Layer 5 of a small transformer language model trained on English Wikipedia (11 layers, counted from 0, width 96).
Take only the direct path to the model's output, skipping the later layers: a vector added to the residual stream pushes a token's score in proportion to its dot product with that token's output vector.

Output vectors of the tokens that the questions are about. A number n stands for (n - 128) times 0.012.
"ra": 127, 110, 141, 119, 165, 187, 127, 121, 118, 117, 126, 117, 100, 87, 76, 169, 149, 143, 98, 129, 164, 136, 88, 106, 83, 89, 154, 167, 184, 102, 177, 109, 96, 131, 97, 118, 114, 161, 115, 115, 102, 153, 118, 140, 129, 132, 96, 173, 126, 113, 132, 167, 119, 129, 167, 163, 137, 141, 130, 78, 120, 68, 60, 151, 109, 116, 126, 99, 141, 141, 137, 154, 145, 110, 166, 127, 135, 113, 98, 116, 84, 164, 164, 138, 82, 198, 144, 143, 138, 116, 131, 109, 136, 172, 150, 116
"ew": 136, 134, 116, 130, 124, 167, 95, 104, 126, 112, 129, 157, 104, 211, 139, 113, 155, 121, 78, 159, 119, 140, 148, 112, 167, 80, 140, 126, 185, 105, 107, 177, 84, 72, 139, 131, 144, 167, 162, 128, 122, 169, 124, 119, 121, 163, 134, 99, 114, 168, 159, 130, 123, 136, 88, 125, 103, 132, 163, 188, 126, 164, 146, 173, 135, 112, 107, 117, 97, 154, 95, 142, 126, 90, 165, 127, 107, 150, 110, 119, 89, 113, 116, 125, 136, 108, 102, 124, 121, 75, 103, 131, 89, 162, 100, 112
"e": 119, 163, 155, 132, 165, 120, 102, 106, 121, 112, 149, 107, 164, 98, 130, 155, 132, 127, 136, 77, 137, 152, 163, 172, 135, 89, 155, 124, 113, 93, 112, 191, 93, 128, 127, 94, 173, 146, 146, 118, 152, 112, 76, 99, 163, 160, 142, 83, 136, 146, 166, 123, 102, 80, 104, 127, 76, 102, 145, 126, 106, 130, 90, 146, 122, 138, 173, 105, 127, 118, 107, 141, 147, 142, 170, 170, 124, 169, 123, 135, 131, 158, 147, 147, 95, 123, 103, 129, 107, 110, 97, 98, 99, 136, 130, 143
"|---|---": 202, 155, 103, 123, 82, 77, 101, 171, 154, 126, 56, 175, 157, 100, 108, 161, 173, 178, 100, 126, 146, 81, 154, 168, 93, 89, 82, 116, 204, 179, 120, 156, 128, 82, 131, 91, 137, 117, 102, 170, 129, 96, 136, 103, 112, 174, 99, 131, 106, 116, 137, 85, 171, 99, 133, 113, 125, 118, 113, 138, 128, 115, 111, 139, 156, 95, 100, 178, 146, 167, 189, 123, 108, 144, 118, 23, 172, 94, 155, 152, 137, 142, 134, 136, 70, 111, 108, 160, 100, 159, 171, 159, 129, 130, 150, 79
"b": 101, 106, 176, 138, 90, 142, 120, 104, 72, 121, 116, 168, 141, 155, 101, 111, 136, 146, 113, 182, 184, 146, 161, 172, 95, 174, 86, 132, 148, 109, 122, 141, 147, 126, 145, 162, 82, 130, 166, 102, 145, 141, 130, 129, 149, 100, 134, 87, 126, 118, 103, 89, 123, 123, 149, 117, 102, 93, 116, 92, 139, 127, 179, 127, 112, 117, 160, 127, 152, 179, 127, 102, 137, 113, 165, 144, 101, 128, 138, 125, 108, 90, 87, 173, 126, 117, 91, 127, 96, 137, 122, 87, 170, 141, 145, 138
"il": 112, 88, 160, 132, 108, 110, 158, 107, 159, 91, 152, 100, 194, 127, 75, 101, 149, 131, 97, 90, 125, 144, 107, 104, 149, 115, 153, 128, 98, 139, 102, 68, 79, 142, 127, 122, 112, 167, 138, 125, 132, 130, 102, 131, 170, 145, 116, 151, 111, 123, 167, 130, 138, 148, 142, 146, 70, 131, 132, 131, 170, 142, 165, 171, 109, 104, 134, 140, 156, 177, 99, 175, 157, 154, 128, 87, 124, 132, 91, 109, 102, 82, 115, 169, 130, 127, 147, 136, 106, 121, 134, 133, 125, 149, 137, 116
"um": 174, 170, 98, 154, 120, 142, 135, 109, 171, 102, 127, 99, 123, 136, 91, 108, 178, 118, 139, 158, 156, 130, 109, 151, 121, 98, 104, 128, 150, 112, 93, 138, 115, 89, 146, 154, 107, 152, 123, 126, 91, 174, 103, 131, 191, 85, 120, 126, 125, 143, 153, 117, 111, 151, 79, 145, 86, 128, 148, 77, 157, 110, 125, 90, 139, 150, 109, 122, 102, 179, 131, 88, 95, 147, 89, 103, 85, 147, 127, 123, 142, 214, 106, 129, 111, 124, 124, 139, 129, 111, 147, 143, 164, 160, 144, 142
" e": 118, 129, 122, 134, 113, 124, 142, 120, 155, 111, 159, 116, 105, 114, 131, 133, 133, 143, 151, 110, 152, 139, 113, 124, 140, 126, 136, 147, 146, 125, 164, 149, 158, 126, 157, 138, 122, 86, 128, 146, 133, 124, 100, 123, 156, 122, 82, 131, 124, 171, 128, 140, 148, 136, 127, 87, 111, 108, 135, 106, 109, 136, 132, 90, 123, 109, 164, 118, 117, 139, 131, 153, 133, 140, 144, 124, 128, 99, 116, 110, 132, 97, 155, 122, 79, 115, 140, 149, 131, 139, 163, 127, 129, 108, 107, 104
"ow": 64, 149, 120, 108, 141, 127, 139, 139, 75, 95, 103, 138, 97, 180, 129, 187, 132, 149, 150, 129, 111, 114, 156, 128, 107, 79, 113, 91, 233, 137, 158, 79, 131, 129, 82, 97, 133, 115, 158, 132, 118, 138, 80, 159, 112, 119, 129, 185, 139, 166, 143, 117, 120, 116, 41, 130, 126, 106, 118, 154, 112, 185, 119, 158, 138, 128, 124, 117, 135, 143, 103, 101, 138, 115, 129, 121, 116, 116, 116, 86, 124, 123, 127, 129, 168, 144, 152, 159, 145, 90, 134, 141, 141, 188, 125, 149
"ld": 126, 131, 127, 114, 67, 104, 181, 127, 149, 127, 98, 165, 183, 144, 84, 144, 116, 121, 123, 193, 155, 91, 106, 119, 142, 42, 106, 161, 175, 196, 162, 139, 164, 153, 78, 97, 99, 171, 162, 111, 148, 160, 137, 169, 8, 116, 89, 107, 107, 158, 134, 137, 118, 181, 188, 73, 135, 144, 107, 171, 118, 211, 103, 114, 132, 184, 75, 81, 137, 166, 139, 120, 168, 116, 137, 99, 118, 128, 128, 118, 73, 98, 113, 128, 79, 134, 100, 112, 123, 122, 138, 79, 130, 182, 119, 127
"our": 141, 136, 178, 186, 76, 159, 152, 125, 132, 99, 103, 173, 144, 161, 77, 97, 96, 115, 153, 167, 162, 124, 124, 65, 142, 78, 136, 111, 148, 77, 130, 162, 72, 147, 84, 154, 158, 157, 112, 137, 123, 133, 124, 154, 84, 123, 142, 117, 124, 137, 161, 95, 101, 141, 116, 108, 92, 155, 129, 153, 101, 116, 107, 183, 141, 105, 97, 124, 114, 165, 123, 131, 111, 72, 77, 96, 126, 174, 106, 141, 136, 181, 142, 127, 98, 107, 144, 157, 138, 109, 192, 128, 98, 178, 155, 127
"m": 176, 124, 117, 92, 112, 123, 81, 95, 140, 115, 156, 150, 122, 141, 138, 121, 169, 119, 141, 144, 151, 94, 152, 163, 133, 154, 112, 148, 183, 109, 167, 125, 116, 141, 122, 126, 92, 159, 150, 85, 148, 101, 106, 186, 153, 129, 149, 94, 123, 33, 133, 126, 118, 118, 135, 85, 138, 146, 120, 141, 156, 105, 119, 109, 112, 121, 113, 147, 168, 161, 90, 111, 143, 73, 130, 151, 148, 112, 93, 143, 84, 164, 94, 175, 94, 139, 108, 125, 141, 168, 96, 151, 128, 107, 138, 134

Each question shows what one neuron of this layer's MLP adds at an activation of 1. A number n stands for (n - 128) times 0.0027.

n106: 98, 73, 31, 151, 111, 158, 154, 132, 110, 129, 142, 73, 150, 153, 103, 83, 102, 122, 158, 137, 164, 133, 180, 169, 130, 180, 113, 158, 96, 153, 142, 174, 114, 133, 132, 103, 125, 148, 142, 126, 117, 93, 125, 109, 120, 136, 137, 82, 199, 182, 99, 176, 144, 117, 137, 108, 106, 124, 157, 112, 162, 126, 189, 137, 139, 84, 153, 76, 114, 110, 99, 129, 62, 112, 61, 142, 116, 135, 149, 143, 131, 141, 113, 131, 90, 98, 96, 145, 120, 125, 165, 140, 109, 122, 141, 171
Pushed up most: "b"

n40: 147, 165, 68, 130, 206, 99, 118, 92, 122, 112, 127, 116, 112, 86, 139, 108, 125, 101, 127, 127, 136, 97, 146, 115, 184, 123, 173, 129, 92, 80, 199, 109, 118, 128, 107, 132, 40, 111, 73, 113, 119, 142, 145, 135, 148, 128, 150, 112, 166, 119, 134, 91, 198, 138, 106, 102, 140, 171, 154, 106, 101, 153, 197, 129, 188, 150, 132, 80, 109, 151, 143, 156, 131, 132, 152, 143, 106, 96, 93, 100, 166, 99, 113, 154, 176, 110, 112, 126, 143, 143, 143, 161, 154, 97, 88, 121
Which three tokens does it push up most, strongest first? " e", "m", "um"

n161: 129, 182, 120, 130, 141, 133, 92, 116, 139, 87, 109, 107, 115, 125, 96, 98, 136, 138, 180, 79, 134, 129, 114, 105, 129, 166, 99, 122, 125, 152, 110, 140, 142, 117, 146, 138, 87, 96, 110, 120, 103, 176, 154, 186, 162, 117, 135, 153, 114, 142, 155, 124, 103, 130, 112, 125, 136, 167, 137, 117, 77, 140, 123, 149, 126, 170, 99, 132, 125, 163, 123, 74, 124, 130, 98, 108, 68, 137, 150, 167, 125, 134, 112, 133, 173, 130, 165, 111, 151, 109, 106, 161, 136, 143, 78, 167
Pushed up most: "um"

n197: 132, 118, 114, 134, 91, 117, 168, 125, 117, 157, 139, 173, 164, 97, 104, 94, 192, 134, 102, 113, 112, 143, 101, 179, 150, 96, 116, 76, 77, 114, 133, 110, 105, 149, 84, 151, 126, 107, 152, 191, 121, 102, 113, 152, 109, 100, 159, 142, 136, 127, 156, 170, 144, 95, 88, 134, 111, 194, 120, 121, 138, 105, 129, 121, 85, 156, 188, 120, 149, 94, 129, 140, 133, 209, 138, 148, 154, 122, 89, 149, 151, 95, 135, 142, 72, 115, 111, 121, 93, 123, 177, 107, 150, 94, 106, 138
Which three tokens does it push up most, strongest first? "il", "e", " e"

n43: 122, 102, 160, 112, 151, 106, 89, 137, 123, 143, 157, 162, 165, 144, 151, 149, 118, 153, 150, 147, 168, 127, 94, 83, 103, 131, 172, 134, 161, 127, 201, 109, 99, 109, 112, 149, 132, 135, 108, 131, 109, 140, 161, 124, 115, 130, 125, 126, 51, 119, 148, 104, 167, 136, 85, 122, 127, 169, 148, 114, 126, 154, 140, 140, 158, 105, 84, 131, 138, 150, 115, 111, 143, 139, 179, 128, 72, 38, 111, 48, 105, 208, 193, 109, 109, 91, 129, 116, 91, 128, 130, 161, 171, 111, 111, 87
Pushed up most: "ra"

n28: 111, 110, 135, 63, 119, 124, 98, 110, 143, 127, 155, 121, 107, 162, 136, 87, 150, 133, 124, 140, 135, 144, 147, 145, 99, 103, 91, 74, 83, 138, 111, 135, 120, 85, 158, 81, 112, 162, 109, 173, 170, 124, 152, 154, 130, 161, 122, 64, 96, 113, 122, 123, 139, 143, 150, 141, 151, 106, 61, 130, 126, 101, 118, 139, 127, 129, 142, 139, 132, 80, 158, 85, 137, 152, 176, 115, 169, 114, 134, 189, 92, 148, 135, 123, 141, 132, 156, 133, 176, 148, 170, 192, 113, 147, 75, 125
Which three tokens does it push up most, strongest first? "|---|---", "m", "ew"

n101: 194, 159, 172, 122, 89, 87, 77, 92, 123, 127, 129, 111, 99, 173, 153, 113, 143, 143, 102, 116, 103, 132, 118, 110, 135, 129, 123, 146, 110, 148, 61, 184, 131, 43, 143, 108, 107, 88, 172, 177, 107, 168, 133, 186, 106, 146, 172, 147, 116, 115, 120, 150, 141, 101, 51, 145, 179, 161, 181, 156, 137, 81, 84, 130, 104, 140, 174, 137, 176, 75, 121, 131, 142, 134, 108, 124, 84, 122, 113, 140, 175, 136, 125, 171, 128, 113, 168, 119, 98, 129, 114, 144, 109, 93, 94, 139
Pushed up most: "ew"

n96: 164, 176, 122, 106, 123, 111, 123, 139, 89, 180, 142, 131, 136, 126, 145, 95, 99, 98, 137, 99, 113, 155, 163, 139, 189, 164, 103, 161, 159, 116, 132, 105, 172, 138, 100, 108, 102, 169, 172, 84, 79, 88, 142, 141, 163, 149, 104, 117, 102, 124, 136, 168, 196, 118, 140, 105, 72, 111, 111, 152, 136, 92, 148, 133, 114, 128, 134, 161, 174, 142, 139, 86, 102, 130, 119, 145, 97, 107, 101, 88, 112, 145, 170, 83, 157, 155, 108, 96, 96, 121, 124, 104, 112, 172, 114, 156
Pushed down most: "our"

n110: 130, 147, 167, 112, 135, 100, 117, 106, 120, 153, 176, 146, 143, 163, 83, 99, 187, 97, 94, 124, 129, 150, 102, 86, 150, 133, 134, 132, 126, 125, 140, 115, 113, 151, 140, 154, 119, 113, 178, 184, 115, 116, 147, 131, 209, 76, 154, 102, 122, 97, 121, 144, 72, 99, 146, 132, 73, 119, 139, 122, 174, 128, 66, 138, 138, 58, 112, 113, 109, 132, 132, 132, 79, 135, 156, 109, 107, 144, 103, 155, 121, 165, 108, 160, 108, 128, 133, 130, 139, 141, 123, 142, 162, 140, 147, 107
Pushed down most: "ld"

n128: 112, 122, 138, 128, 165, 151, 96, 162, 111, 154, 150, 117, 162, 178, 104, 113, 137, 138, 87, 113, 100, 53, 204, 163, 78, 113, 101, 168, 113, 195, 141, 132, 143, 120, 105, 102, 97, 157, 113, 162, 89, 83, 95, 110, 152, 182, 169, 145, 127, 142, 142, 116, 133, 148, 182, 188, 130, 90, 122, 176, 146, 78, 143, 87, 128, 117, 117, 188, 62, 133, 129, 120, 106, 186, 112, 173, 110, 96, 117, 137, 69, 103, 113, 102, 112, 99, 135, 115, 169, 108, 123, 94, 129, 156, 86, 139
Pushed up most: "|---|---"

n53: 109, 144, 116, 131, 172, 118, 81, 154, 135, 164, 153, 124, 116, 99, 186, 103, 125, 135, 120, 146, 155, 149, 143, 128, 169, 95, 165, 125, 132, 89, 181, 147, 107, 125, 91, 107, 112, 142, 133, 84, 132, 111, 139, 109, 142, 124, 177, 155, 64, 144, 120, 88, 74, 127, 150, 118, 165, 190, 141, 147, 147, 159, 140, 101, 138, 127, 72, 60, 125, 115, 97, 171, 205, 116, 100, 159, 165, 118, 68, 109, 121, 161, 120, 114, 80, 94, 115, 109, 194, 150, 134, 108, 153, 132, 130, 96
Pushed up most: "m"

n117: 151, 136, 165, 103, 112, 131, 144, 113, 111, 90, 75, 96, 115, 111, 139, 120, 93, 110, 197, 138, 167, 101, 135, 116, 107, 127, 123, 139, 147, 111, 115, 172, 132, 151, 148, 126, 131, 173, 128, 138, 207, 124, 134, 148, 72, 149, 94, 159, 152, 140, 94, 125, 144, 110, 185, 138, 137, 122, 123, 67, 170, 132, 134, 135, 112, 180, 94, 97, 132, 131, 150, 131, 142, 142, 128, 113, 129, 138, 164, 112, 102, 123, 120, 100, 110, 169, 144, 85, 123, 120, 123, 111, 84, 85, 163, 134
Pushed up most: "ld"

n90: 133, 119, 115, 111, 130, 118, 153, 152, 103, 115, 136, 150, 146, 117, 172, 103, 132, 104, 130, 97, 110, 104, 117, 138, 124, 152, 178, 158, 135, 91, 215, 110, 94, 155, 94, 184, 110, 144, 176, 161, 103, 57, 154, 117, 127, 90, 128, 134, 166, 104, 129, 80, 110, 179, 94, 102, 176, 140, 122, 121, 96, 102, 136, 155, 104, 135, 118, 105, 127, 109, 160, 122, 102, 118, 160, 94, 133, 124, 79, 143, 104, 131, 111, 117, 145, 193, 82, 158, 150, 148, 132, 184, 136, 133, 135, 72
Pushed down most: "e"

n100: 140, 141, 156, 173, 140, 126, 136, 146, 141, 143, 144, 110, 86, 143, 133, 130, 108, 168, 183, 129, 138, 169, 143, 127, 102, 137, 117, 110, 80, 94, 153, 110, 124, 105, 128, 104, 158, 88, 103, 184, 147, 151, 187, 104, 99, 156, 125, 98, 59, 128, 121, 124, 122, 149, 143, 155, 115, 160, 178, 137, 120, 109, 85, 102, 123, 101, 113, 102, 182, 129, 55, 94, 131, 120, 100, 156, 154, 140, 86, 135, 138, 151, 149, 155, 118, 113, 142, 76, 92, 100, 149, 48, 144, 142, 173, 112
Which three tokens does it push up most, strongest first? "our", "e", "ra"

n135: 76, 121, 121, 108, 123, 120, 130, 137, 164, 91, 133, 111, 121, 113, 134, 186, 223, 113, 80, 97, 153, 110, 185, 96, 100, 162, 120, 137, 134, 165, 159, 117, 155, 112, 170, 89, 199, 177, 137, 160, 124, 131, 80, 129, 95, 96, 150, 100, 106, 124, 157, 151, 144, 140, 112, 174, 172, 181, 99, 105, 35, 88, 163, 134, 71, 109, 69, 125, 102, 154, 119, 115, 136, 85, 129, 137, 146, 119, 110, 91, 177, 88, 143, 131, 162, 62, 128, 106, 120, 157, 174, 160, 91, 126, 164, 170
Which two tokens does it push up most, strongest first? "ow", "|---|---"

n104: 152, 149, 91, 93, 161, 150, 106, 145, 90, 139, 158, 138, 85, 117, 102, 177, 138, 174, 140, 151, 102, 151, 128, 137, 153, 117, 99, 113, 106, 129, 100, 123, 124, 125, 124, 106, 112, 141, 127, 92, 123, 148, 146, 102, 171, 159, 108, 146, 134, 156, 87, 137, 133, 150, 135, 133, 146, 98, 118, 131, 125, 78, 89, 100, 161, 120, 117, 139, 155, 118, 142, 133, 125, 144, 123, 108, 116, 121, 125, 150, 123, 118, 139, 131, 150, 185, 92, 165, 123, 111, 145, 129, 152, 151, 131, 50
Pushed up most: "ra"

n210: 135, 127, 146, 191, 182, 125, 139, 129, 74, 114, 159, 116, 143, 127, 148, 99, 146, 141, 137, 89, 128, 167, 134, 148, 99, 92, 155, 151, 124, 144, 168, 165, 106, 107, 101, 110, 100, 88, 110, 112, 73, 146, 97, 99, 115, 163, 151, 127, 106, 121, 133, 141, 168, 105, 101, 106, 117, 108, 165, 169, 118, 158, 126, 159, 105, 175, 132, 138, 115, 109, 146, 131, 137, 62, 165, 134, 172, 140, 153, 139, 169, 102, 96, 66, 108, 82, 121, 86, 116, 186, 120, 80, 136, 151, 146, 113
Pushed up most: "e"

n123: 103, 117, 127, 109, 103, 169, 112, 110, 160, 141, 92, 160, 159, 101, 141, 143, 140, 174, 115, 165, 117, 140, 142, 120, 163, 110, 114, 136, 115, 172, 138, 183, 119, 76, 131, 109, 144, 144, 84, 145, 111, 160, 113, 139, 182, 141, 111, 144, 139, 146, 118, 114, 178, 124, 108, 79, 127, 78, 134, 142, 140, 149, 174, 135, 113, 144, 131, 98, 106, 139, 94, 148, 147, 109, 142, 143, 120, 108, 109, 155, 112, 126, 89, 139, 137, 106, 78, 113, 142, 98, 98, 138, 130, 87, 163, 108
Pushed up most: "ew"

n57: 135, 96, 139, 106, 159, 143, 69, 141, 106, 124, 122, 164, 142, 144, 170, 137, 149, 161, 145, 84, 115, 125, 126, 111, 185, 115, 106, 169, 144, 141, 100, 154, 172, 105, 160, 143, 173, 126, 125, 135, 146, 160, 123, 149, 118, 128, 144, 118, 62, 158, 135, 134, 163, 92, 131, 75, 138, 150, 159, 119, 134, 153, 154, 88, 76, 120, 103, 117, 81, 103, 119, 106, 154, 124, 161, 115, 93, 117, 140, 81, 127, 124, 162, 124, 126, 106, 153, 137, 81, 155, 117, 144, 125, 138, 65, 123
Pushed up most: "ew"

n214: 80, 138, 180, 97, 124, 91, 117, 117, 96, 147, 110, 115, 35, 157, 126, 173, 173, 133, 145, 118, 96, 140, 156, 141, 153, 155, 143, 144, 107, 112, 150, 58, 74, 169, 123, 139, 86, 111, 130, 126, 102, 131, 155, 117, 108, 123, 128, 163, 142, 180, 105, 139, 93, 105, 140, 110, 195, 158, 130, 109, 172, 154, 77, 161, 79, 151, 112, 167, 98, 130, 170, 85, 123, 138, 98, 80, 178, 95, 127, 123, 136, 142, 135, 120, 148, 160, 94, 70, 169, 105, 116, 142, 182, 149, 194, 100
Pushed up most: "ow"